Layer 13 of a small transformer language model trained on English Wikipedia (16 layers, counted from 0, width 128).
A neuron's activation on a vector x is GELU(weights . x + bias), where the dot is the dot product.

Input weights of the MLP neurons that the questions are about. A number n stands for (n - 500) times 0.0012.
n110 (bias -0.220): 759 605 368 416 346 548 399 690 632 817 255 599 742 416 522 478 660 524 599 458 530 612 432 472 625 441 511 540 477 579 379 457 616 532 371 599 450 611 535 565 365 429 414 488 492 553 446 460 629 397 312 327 559 772 480 331 457 596 366 221 474 375 309 664 413 635 608 571 520 452 500 376 466 454 523 647 378 555 340 682 343 400 571 792 215 338 269 561 512 721 558 741 582 357 457 697 522 381 480 454 524 504 392 450 606 516 551 522 417 682 343 664 423 631 448 266 637 815 551 426 447 515 379 660 430 436 488 315
n120 (bias -0.201): 613 540 531 378 400 249 315 479 526 438 533 625 343 755 435 223 543 789 772 699 347 121 617 380 284 365 609 655 508 634 521 483 537 571 556 534 333 432 262 356 394 327 558 578 521 637 723 597 461 339 380 548 308 545 544 370 712 522 472 272 500 603 399 564 705 581 619 660 591 575 461 406 438 606 479 468 403 478 706 424 660 405 442 391 332 569 638 357 449 548 671 775 652 496 402 517 627 306 453 378 482 383 332 475 651 600 465 252 691 526 669 382 451 475 655 639 259 513 457 461 639 488 383 347 18 632 426 763
n122 (bias -0.200): 870 273 508 659 377 304 492 694 516 562 516 559 628 437 454 298 794 413 646 428 657 609 757 449 529 421 733 399 452 433 524 393 484 634 382 540 508 604 504 657 528 571 316 627 384 226 400 479 496 404 371 511 533 531 425 176 410 843 405 528 623 496 592 470 369 464 364 447 434 296 557 638 610 512 720 700 476 562 563 504 651 536 367 541 483 542 251 611 662 484 330 575 328 546 367 364 368 548 390 528 758 615 479 280 492 562 655 400 504 492 239 489 423 284 345 616 164 708 468 642 297 418 437 441 610 496 459 540
n125 (bias -0.122): 397 588 460 454 315 488 663 515 515 392 496 432 339 223 448 267 691 452 379 615 586 631 534 399 453 476 585 464 481 492 413 783 388 348 356 599 717 661 481 454 512 603 327 480 777 624 405 659 406 504 650 349 753 559 814 732 484 504 297 332 401 426 557 467 580 342 330 253 657 552 313 461 538 565 365 544 279 484 356 557 523 448 564 587 576 537 817 454 550 500 214 715 473 445 488 480 374 389 578 705 731 570 628 374 539 433 586 474 480 542 560 482 548 492 472 552 530 476 372 407 325 638 428 717 652 272 389 565
n155 (bias -0.188): 484 393 457 634 450 334 645 215 735 337 291 601 545 686 401 399 588 525 99 496 744 595 629 565 563 496 549 461 311 444 649 592 369 504 654 585 479 504 598 315 245 489 412 400 603 408 630 334 496 475 504 289 462 222 572 420 504 727 601 300 461 346 390 862 395 373 607 546 647 577 596 409 644 389 548 520 688 622 537 535 541 316 660 492 414 520 379 659 591 774 595 524 353 328 359 437 381 185 483 520 309 676 325 373 367 525 387 437 500 657 679 709 645 570 628 540 457 598 292 529 597 464 561 500 275 676 483 500
n177 (bias -0.035): 217 491 317 382 634 411 479 442 525 492 480 601 786 629 528 388 600 492 383 618 712 598 403 401 346 719 443 487 717 665 444 626 472 840 496 447 599 651 435 381 537 659 428 571 512 269 553 263 272 455 476 515 681 488 564 638 513 513 187 618 684 430 455 442 710 611 812 492 371 436 500 599 572 373 380 496 459 319 621 194 841 441 588 404 453 422 533 423 422 475 566 508 471 496 434 672 212 451 621 496 339 379 240 410 558 282 571 151 445 175 599 576 645 365 526 543 610 602 728 484 589 468 476 560 570 528 530 459
n212 (bias -0.169): 620 797 394 575 388 249 393 610 397 617 400 694 591 530 489 590 600 520 530 421 441 375 563 452 500 757 500 508 576 548 378 260 445 583 680 354 534 436 402 424 553 651 544 450 341 548 309 410 573 564 341 571 574 500 696 488 369 303 539 274 859 492 350 633 381 652 482 434 400 626 373 424 507 719 504 439 297 624 328 349 481 741 662 473 689 319 273 459 332 450 610 544 593 594 378 636 571 383 269 418 617 600 650 511 469 457 423 786 519 508 452 385 370 621 591 642 467 586 580 340 328 544 679 559 442 585 488 602
n231 (bias -0.090): 193 652 525 512 356 287 622 573 634 461 516 821 496 579 562 500 721 562 480 572 630 633 611 170 287 396 589 479 540 603 681 314 523 697 288 337 451 428 508 512 476 414 472 434 520 476 636 529 447 460 370 827 566 550 342 327 484 622 359 384 496 329 364 584 365 802 636 405 611 868 414 386 575 560 583 435 788 434 536 670 576 449 512 463 420 488 508 556 541 450 378 480 603 569 261 516 508 664 430 727 533 570 660 175 467 438 594 461 434 439 394 355 477 580 374 341 446 625 667 666 504 410 564 604 104 339 629 452
n243 (bias -0.161): 508 526 415 476 154 530 282 283 341 342 476 660 463 408 453 427 818 538 412 415 532 712 616 671 446 521 331 721 642 612 596 512 362 847 681 456 598 236 398 455 761 496 425 550 545 425 557 601 265 617 500 614 693 492 732 250 317 415 558 294 445 211 456 585 528 492 755 417 375 576 492 520 361 646 560 403 476 370 460 521 557 526 449 475 517 430 794 552 340 442 381 436 703 601 344 425 454 694 405 778 407 483 517 654 674 650 467 442 483 353 492 545 504 541 279 555 453 529 397 385 504 358 536 658 512 231 374 805
n245 (bias -0.166): 432 572 366 556 347 609 512 577 759 418 662 250 267 436 601 634 484 612 552 592 461 670 758 449 500 703 403 437 540 393 508 455 391 685 361 639 309 552 641 891 812 631 335 426 593 461 324 446 328 295 441 323 359 469 688 422 430 395 538 560 365 619 420 584 496 338 356 463 294 362 643 411 449 641 484 681 368 479 408 683 740 366 563 512 538 794 562 736 524 483 569 449 471 550 236 504 557 408 512 632 592 611 609 500 361 533 549 403 698 557 520 623 554 363 365 356 322 462 602 350 460 523 254 653 475 783 379 661
n297 (bias -0.119): 363 539 379 426 408 574 250 402 335 540 489 610 504 397 773 511 538 616 603 504 675 410 588 296 530 377 596 492 332 294 522 477 464 251 614 718 323 631 668 676 361 549 518 603 440 697 329 388 606 437 398 259 407 454 535 332 790 418 475 582 346 625 255 592 445 766 363 561 511 422 542 278 741 605 580 453 493 473 585 618 756 248 620 477 547 557 310 600 715 542 312 441 611 450 519 489 539 623 485 548 523 424 742 433 481 649 542 633 477 485 409 510 360 519 469 511 421 337 386 557 456 337 412 382 546 547 508 549
n304 (bias -0.097): 701 429 479 543 512 504 621 320 512 353 520 594 393 437 193 492 435 418 571 599 698 276 222 538 569 402 669 454 484 355 637 957 319 334 565 520 167 532 707 632 664 493 512 528 516 675 318 388 415 512 694 712 705 690 360 484 394 458 654 544 469 270 662 439 347 285 404 419 545 243 298 416 535 584 449 630 563 664 551 341 627 382 632 569 496 672 569 618 432 439 616 453 577 587 420 463 496 484 330 681 541 630 409 409 383 573 390 278 627 728 330 400 679 456 467 469 466 595 516 412 539 512 732 478 427 430 475 369
n392 (bias -0.224): 508 460 656 453 658 655 721 655 530 392 546 534 85 314 632 508 544 496 644 598 517 822 605 653 535 443 453 411 414 572 596 544 363 487 621 322 332 556 457 256 367 437 324 836 646 416 462 531 639 381 496 480 659 533 518 491 618 473 860 313 640 617 683 435 445 341 376 198 382 371 513 409 508 641 525 357 615 610 564 374 423 389 433 636 639 414 792 640 228 500 586 647 478 733 310 434 271 526 317 411 256 727 473 637 348 496 574 611 316 354 450 785 389 436 379 851 343 402 699 396 419 529 373 524 457 479 531 397
n394 (bias -0.187): 631 246 412 538 605 650 767 692 337 393 725 751 581 513 602 456 651 636 542 606 434 359 584 245 694 719 610 536 555 304 500 809 488 425 345 382 766 479 177 691 321 587 421 760 568 247 525 522 379 369 517 568 311 455 557 609 422 593 488 640 500 297 601 460 588 538 529 548 344 443 366 539 546 815 571 423 348 413 513 442 483 313 583 548 429 447 357 656 457 600 667 575 413 500 410 273 460 174 426 445 663 236 491 271 703 596 210 357 443 568 545 598 411 402 438 566 680 672 491 286 597 356 445 559 901 517 425 504
n447 (bias -0.141): 553 508 480 504 402 369 574 403 624 261 406 761 565 625 289 424 512 758 557 305 447 384 598 536 469 334 553 416 708 628 372 425 697 296 333 640 450 527 500 515 566 521 575 798 588 313 653 608 543 584 489 482 385 665 397 594 225 312 380 324 765 453 344 460 523 512 470 410 500 604 453 577 462 535 650 743 496 500 420 431 454 490 582 323 504 570 387 546 376 472 531 436 614 511 334 425 536 343 766 443 532 183 428 385 859 697 598 467 630 527 575 667 386 289 456 645 352 520 364 581 264 511 652 489 418 586 496 635
n457 (bias -0.253): 544 620 525 629 550 441 318 508 479 381 780 255 390 500 641 465 214 618 500 504 488 394 761 727 736 370 643 504 467 580 648 513 559 258 413 544 702 264 459 610 348 496 369 537 610 460 654 534 314 207 420 588 563 672 394 496 454 615 527 293 613 475 338 438 584 647 508 575 817 377 707 611 552 496 544 641 597 563 314 350 455 452 552 613 560 543 367 330 619 479 549 688 754 632 516 592 481 581 479 310 449 205 594 667 276 475 392 101 299 529 290 519 496 349 547 772 575 504 446 356 577 500 492 319 483 325 496 573
n475 (bias -0.095): 777 248 500 521 214 373 290 602 470 278 413 546 521 325 345 372 367 404 354 749 322 627 263 424 410 535 445 871 504 512 533 444 336 667 483 475 214 454 542 597 415 625 322 327 555 347 542 482 603 685 599 496 570 561 575 677 470 504 416 567 472 303 605 697 642 458 427 526 431 544 612 585 512 242 587 455 525 500 575 687 681 398 446 379 209 135 418 659 807 661 462 687 470 508 581 647 504 378 431 605 299 487 584 357 565 543 474 309 344 534 447 625 342 247 438 623 667 167 350 713 613 746 471 543 483 644 443 407
n483 (bias -0.150): 464 559 571 720 512 379 361 524 516 547 622 532 685 579 457 427 611 671 365 660 547 565 611 335 271 525 611 563 710 381 279 574 453 433 700 440 658 516 544 512 456 519 417 459 484 304 660 454 304 339 673 647 616 619 675 339 434 580 519 336 631 439 368 489 417 718 683 475 389 232 574 585 547 488 189 720 552 537 743 886 580 460 194 715 597 496 553 404 500 297 727 492 331 512 253 467 496 436 615 400 604 574 605 625 492 306 541 164 426 617 527 522 288 556 437 399 593 250 659 533 512 566 337 366 586 308 533 476
n506 (bias -0.208): 707 457 628 301 315 530 326 689 607 508 665 714 471 233 606 376 346 331 500 296 440 311 637 440 621 492 666 538 279 540 388 542 460 611 330 508 397 300 430 430 668 667 556 600 680 440 585 441 296 423 388 534 390 582 352 655 525 649 438 329 779 571 610 508 665 434 504 575 575 598 575 393 776 639 472 547 618 428 484 448 325 254 440 559 564 374 500 317 133 408 529 143 416 754 611 643 607 529 533 265 500 588 415 733 438 764 571 425 559 475 456 754 661 504 649 370 354 458 479 389 484 516 496 390 629 624 601 353

Each question shows a token from some text and the vector x that enters the MLP there. A number n stands for (n - 500) times 0.014.

"m": 409 547 364 551 582 330 540 444 548 547 513 496 425 486 623 593 579 491 392 594 552 623 460 741 547 362 325 677 583 525 551 488 516 479 370 502 439 624 460 589 634 463 531 433 519 613 384 468 570 449 579 448 418 546 345 529 445 568 424 479 329 522 355 455 553 295 404 509 402 550 470 495 467 599 410 525 610 435 475 422 478 580 514 436 442 530 560 535 449 468 609 619 353 543 571 526 634 515 401 487 565 342 385 520 473 462 564 624 518 457 617 295 574 498 601 465 665 563 445 427 451 402 613 267 502 637 503 532
The two highest activations, in order: n245, n304

"ason": 315 508 373 557 485 416 560 505 431 747 549 464 494 455 537 595 633 470 574 473 497 519 436 424 535 483 464 641 468 549 344 535 529 646 318 607 445 612 554 483 493 344 674 478 603 628 380 634 505 497 435 382 596 588 647 504 553 361 566 554 438 408 483 424 595 407 408 460 576 412 284 617 417 458 592 639 411 588 561 500 475 827 456 506 505 408 401 472 491 483 445 403 395 274 660 509 620 500 480 433 555 561 441 435 604 509 555 483 300 578 488 411 519 500 580 513 492 555 464 463 481 304 533 387 617 636 546 464
The three highest activations, in order: n110, n125, n212

"and": 333 482 406 421 611 390 631 425 536 652 588 505 400 508 682 585 459 494 523 365 373 525 461 507 443 451 414 619 477 642 457 542 502 560 365 555 620 675 507 445 520 315 580 580 582 475 505 504 554 506 492 308 547 591 418 608 499 487 442 553 374 542 389 446 689 419 405 596 532 535 444 520 412 606 490 604 420 754 610 559 550 701 378 368 497 574 474 341 546 563 504 579 390 252 401 625 527 556 520 474 387 566 448 559 496 463 631 686 396 587 563 436 496 467 435 458 523 472 347 441 618 322 442 285 510 532 470 441
The two highest activations, in order: n120, n125

"ical": 419 600 450 557 555 436 635 438 530 613 445 529 373 603 567 512 637 464 524 428 357 655 485 574 530 368 396 716 455 419 520 593 557 487 372 429 438 470 560 499 597 393 690 491 541 559 467 476 661 422 500 338 520 451 440 503 523 493 692 470 549 460 644 281 491 501 499 429 463 502 426 522 474 532 436 752 508 508 489 452 556 612 596 411 452 384 455 409 577 547 533 522 372 370 379 563 576 478 454 528 667 442 512 457 535 437 493 462 366 368 439 412 472 580 544 342 550 494 509 552 637 370 575 382 369 549 546 517
Which neuron lights up most? n231

" the": 475 628 581 442 532 343 818 508 607 513 436 533 453 524 500 595 468 448 587 444 381 571 361 521 519 486 443 679 514 533 424 538 535 541 477 446 561 565 498 444 490 389 590 398 593 357 573 553 606 455 599 285 521 449 468 503 530 457 547 528 416 503 439 446 523 457 504 464 545 525 417 384 532 509 467 523 573 428 493 387 537 624 225 406 450 385 394 492 634 551 625 559 284 338 377 458 560 708 557 447 497 410 636 411 580 538 514 576 456 505 605 338 587 541 381 530 488 477 488 502 447 453 518 486 502 722 512 560
The two highest activations, in order: n447, n231

"ot": 437 482 429 445 500 444 500 534 557 795 540 525 369 570 518 491 628 513 508 477 535 657 354 499 529 450 526 632 424 504 368 425 593 563 515 482 478 536 660 559 454 329 629 471 507 489 457 467 543 480 644 297 503 457 578 492 436 604 537 523 393 573 425 381 582 323 349 452 537 522 596 611 515 525 489 719 683 574 514 498 487 664 466 466 465 557 397 396 476 445 507 349 312 367 540 481 685 470 490 348 590 412 496 372 495 392 435 403 318 601 605 519 606 553 397 438 664 506 361 495 527 475 589 510 701 431 457 545
Which neuron lights up most? n483

"y": 272 627 330 519 479 392 656 526 566 750 554 563 656 546 544 494 714 510 652 360 376 462 464 424 458 437 473 628 472 626 552 415 570 561 410 487 517 478 408 548 557 372 595 483 521 431 427 432 561 363 555 410 357 369 379 509 530 572 556 620 442 547 511 523 635 419 267 513 593 559 561 481 564 424 720 520 365 503 574 526 449 737 358 378 395 515 439 552 517 542 427 551 481 361 434 553 456 492 423 492 572 434 512 597 576 500 668 529 407 453 573 433 467 512 490 537 522 363 433 558 507 431 605 353 369 652 524 521
Which neuron fires most, and how strongly? n120, at about 3.2

"re": 464 550 437 456 621 483 548 501 541 592 554 355 454 399 592 603 461 468 552 352 415 525 462 627 495 448 402 668 524 537 504 495 537 470 327 504 601 689 676 449 547 535 675 551 441 476 500 501 498 487 558 364 474 365 434 461 492 625 610 379 478 415 484 475 575 569 275 293 519 534 467 592 667 414 369 397 459 452 498 608 445 700 452 461 487 540 457 328 497 433 550 481 458 342 487 432 548 636 458 422 486 521 525 528 389 441 553 528 382 402 696 420 640 576 648 579 623 543 546 386 512 369 685 278 445 646 471 544
Which neuron fires most, and how strongly? n457, at about 0.67

"P": 349 482 328 472 543 407 470 597 487 498 474 558 387 516 596 696 604 498 545 528 453 506 488 507 475 478 442 740 556 389 485 477 572 441 346 484 540 528 594 492 621 335 536 436 459 524 448 471 621 479 617 351 460 540 490 488 586 529 532 617 289 615 478 372 689 399 480 305 516 542 490 582 519 567 460 569 511 395 467 386 374 586 536 598 396 566 495 364 569 516 505 439 307 489 443 519 555 592 460 471 470 459 523 505 657 390 542 522 518 395 539 435 558 557 534 408 535 513 393 527 547 552 602 491 440 573 466 602
The three highest activations, in order: n245, n125, n297

" S": 288 552 298 571 456 494 467 578 544 475 445 502 533 619 376 610 608 489 496 468 458 500 493 593 558 554 294 751 377 573 449 504 629 459 459 497 384 497 479 461 604 310 572 550 505 456 543 534 549 519 622 453 489 500 422 434 468 513 595 474 350 562 486 425 595 404 360 439 496 480 475 597 635 480 476 497 531 485 498 342 497 729 414 465 402 440 502 581 654 551 431 422 387 375 517 503 547 519 537 508 453 313 585 501 571 519 571 617 462 513 476 451 654 535 487 476 461 520 470 452 552 541 572 457 531 547 436 446
Which neuron lights up most? n447

" t": 309 417 389 513 477 410 473 435 510 562 545 573 481 476 525 558 512 469 442 503 419 543 469 526 526 501 487 691 475 503 529 523 630 432 439 413 617 520 560 517 535 462 540 432 500 481 516 530 523 529 535 598 522 363 490 645 538 611 497 463 399 481 444 269 651 344 327 461 405 512 447 612 616 519 465 698 611 552 501 354 358 842 465 600 448 587 505 333 494 408 557 492 414 393 348 515 637 588 501 561 582 377 545 408 546 608 595 595 513 392 506 442 716 589 599 318 465 410 407 373 489 443 600 411 554 552 385 489
Which neuron lights up most? n125

"av": 417 444 567 622 503 409 529 477 461 547 606 482 534 597 544 551 639 361 608 455 549 500 449 481 535 448 336 671 456 621 370 474 501 658 396 456 514 517 509 471 566 379 540 404 551 508 581 637 671 499 372 439 419 524 572 512 390 653 444 524 552 572 381 301 561 480 323 390 326 494 534 494 704 520 475 578 526 438 569 284 486 676 359 463 324 405 435 493 609 461 538 534 390 500 574 445 552 472 482 473 558 540 650 455 517 479 401 628 429 446 493 390 649 539 540 487 531 576 349 512 497 337 622 355 541 611 444 579
Which neuron fires most, and how strongly? n122, at about 3.3

"ly": 391 490 372 507 670 471 545 432 513 617 469 437 425 481 496 556 591 529 602 467 480 432 430 587 652 430 554 685 428 447 564 560 454 615 428 449 446 369 547 567 562 514 617 533 503 593 567 579 593 564 345 291 518 465 455 523 444 497 526 405 484 518 493 443 496 481 375 402 552 500 449 383 605 523 476 545 398 506 539 510 431 820 373 511 306 208 434 371 561 656 455 608 427 298 542 519 642 623 522 396 496 451 425 471 572 522 582 615 493 481 460 497 545 646 485 280 557 594 401 559 560 472 496 528 413 676 428 463
Which neuron fires most, and how strongly? n110, at about 5.5

"ct": 329 770 453 605 604 474 481 564 514 730 521 440 409 521 519 608 501 360 575 492 493 663 557 464 473 458 417 646 495 437 459 494 484 460 392 470 524 564 579 568 580 310 552 500 568 461 411 569 544 390 592 444 495 531 474 481 426 574 469 519 487 437 450 388 639 508 377 392 471 584 603 493 635 387 374 499 598 694 441 385 512 740 434 492 475 363 408 470 487 426 443 466 420 349 470 393 656 568 396 549 640 357 518 491 389 449 500 519 436 382 610 453 534 589 505 599 579 536 370 425 695 462 671 238 450 581 629 515
Which neuron fires most, and how strongly? n457, at about 2.1

"S": 396 560 226 570 489 458 424 586 581 455 395 492 616 616 449 686 600 466 560 517 451 550 445 546 560 487 274 685 351 489 436 481 605 438 458 509 413 521 433 454 596 350 552 544 473 454 475 532 632 540 655 450 560 511 442 426 488 501 532 448 316 661 510 400 611 442 340 458 525 548 470 564 593 489 631 496 468 553 472 307 537 638 397 434 351 548 472 493 692 574 412 455 370 354 568 523 515 552 477 464 459 329 577 442 577 473 515 701 476 483 477 494 656 526 541 401 442 542 529 474 544 529 547 436 586 559 469 478
Which neuron lights up most? n297

"e": 387 469 490 404 449 470 529 553 653 664 533 417 431 375 461 607 563 568 619 347 380 514 355 565 474 522 334 645 461 476 481 475 470 540 389 393 607 530 497 362 549 473 498 414 604 437 432 470 549 420 589 308 418 432 447 388 579 619 471 711 425 546 588 309 584 434 308 400 453 498 497 664 623 575 451 520 572 609 499 296 424 537 547 406 457 519 534 453 458 422 511 588 456 335 480 600 644 545 412 396 553 422 537 506 705 534 665 532 412 547 575 506 705 521 598 549 502 442 455 495 585 532 626 361 438 675 483 562
Which neuron lights up most? n506

" from": 522 506 491 445 446 468 435 478 517 599 446 395 423 523 423 663 424 472 438 473 299 569 485 516 492 502 533 741 447 596 446 559 597 599 525 401 423 392 517 583 466 460 552 437 537 498 402 465 616 452 455 308 584 534 552 560 468 526 583 585 383 489 379 472 664 482 432 434 442 615 454 495 516 487 452 344 540 533 552 510 491 757 442 505 390 255 469 516 625 630 556 582 365 454 527 443 606 669 498 558 584 362 375 530 485 396 489 420 403 453 645 449 573 511 526 509 564 365 411 571 597 506 609 470 444 582 569 492
Which neuron lights up most? n475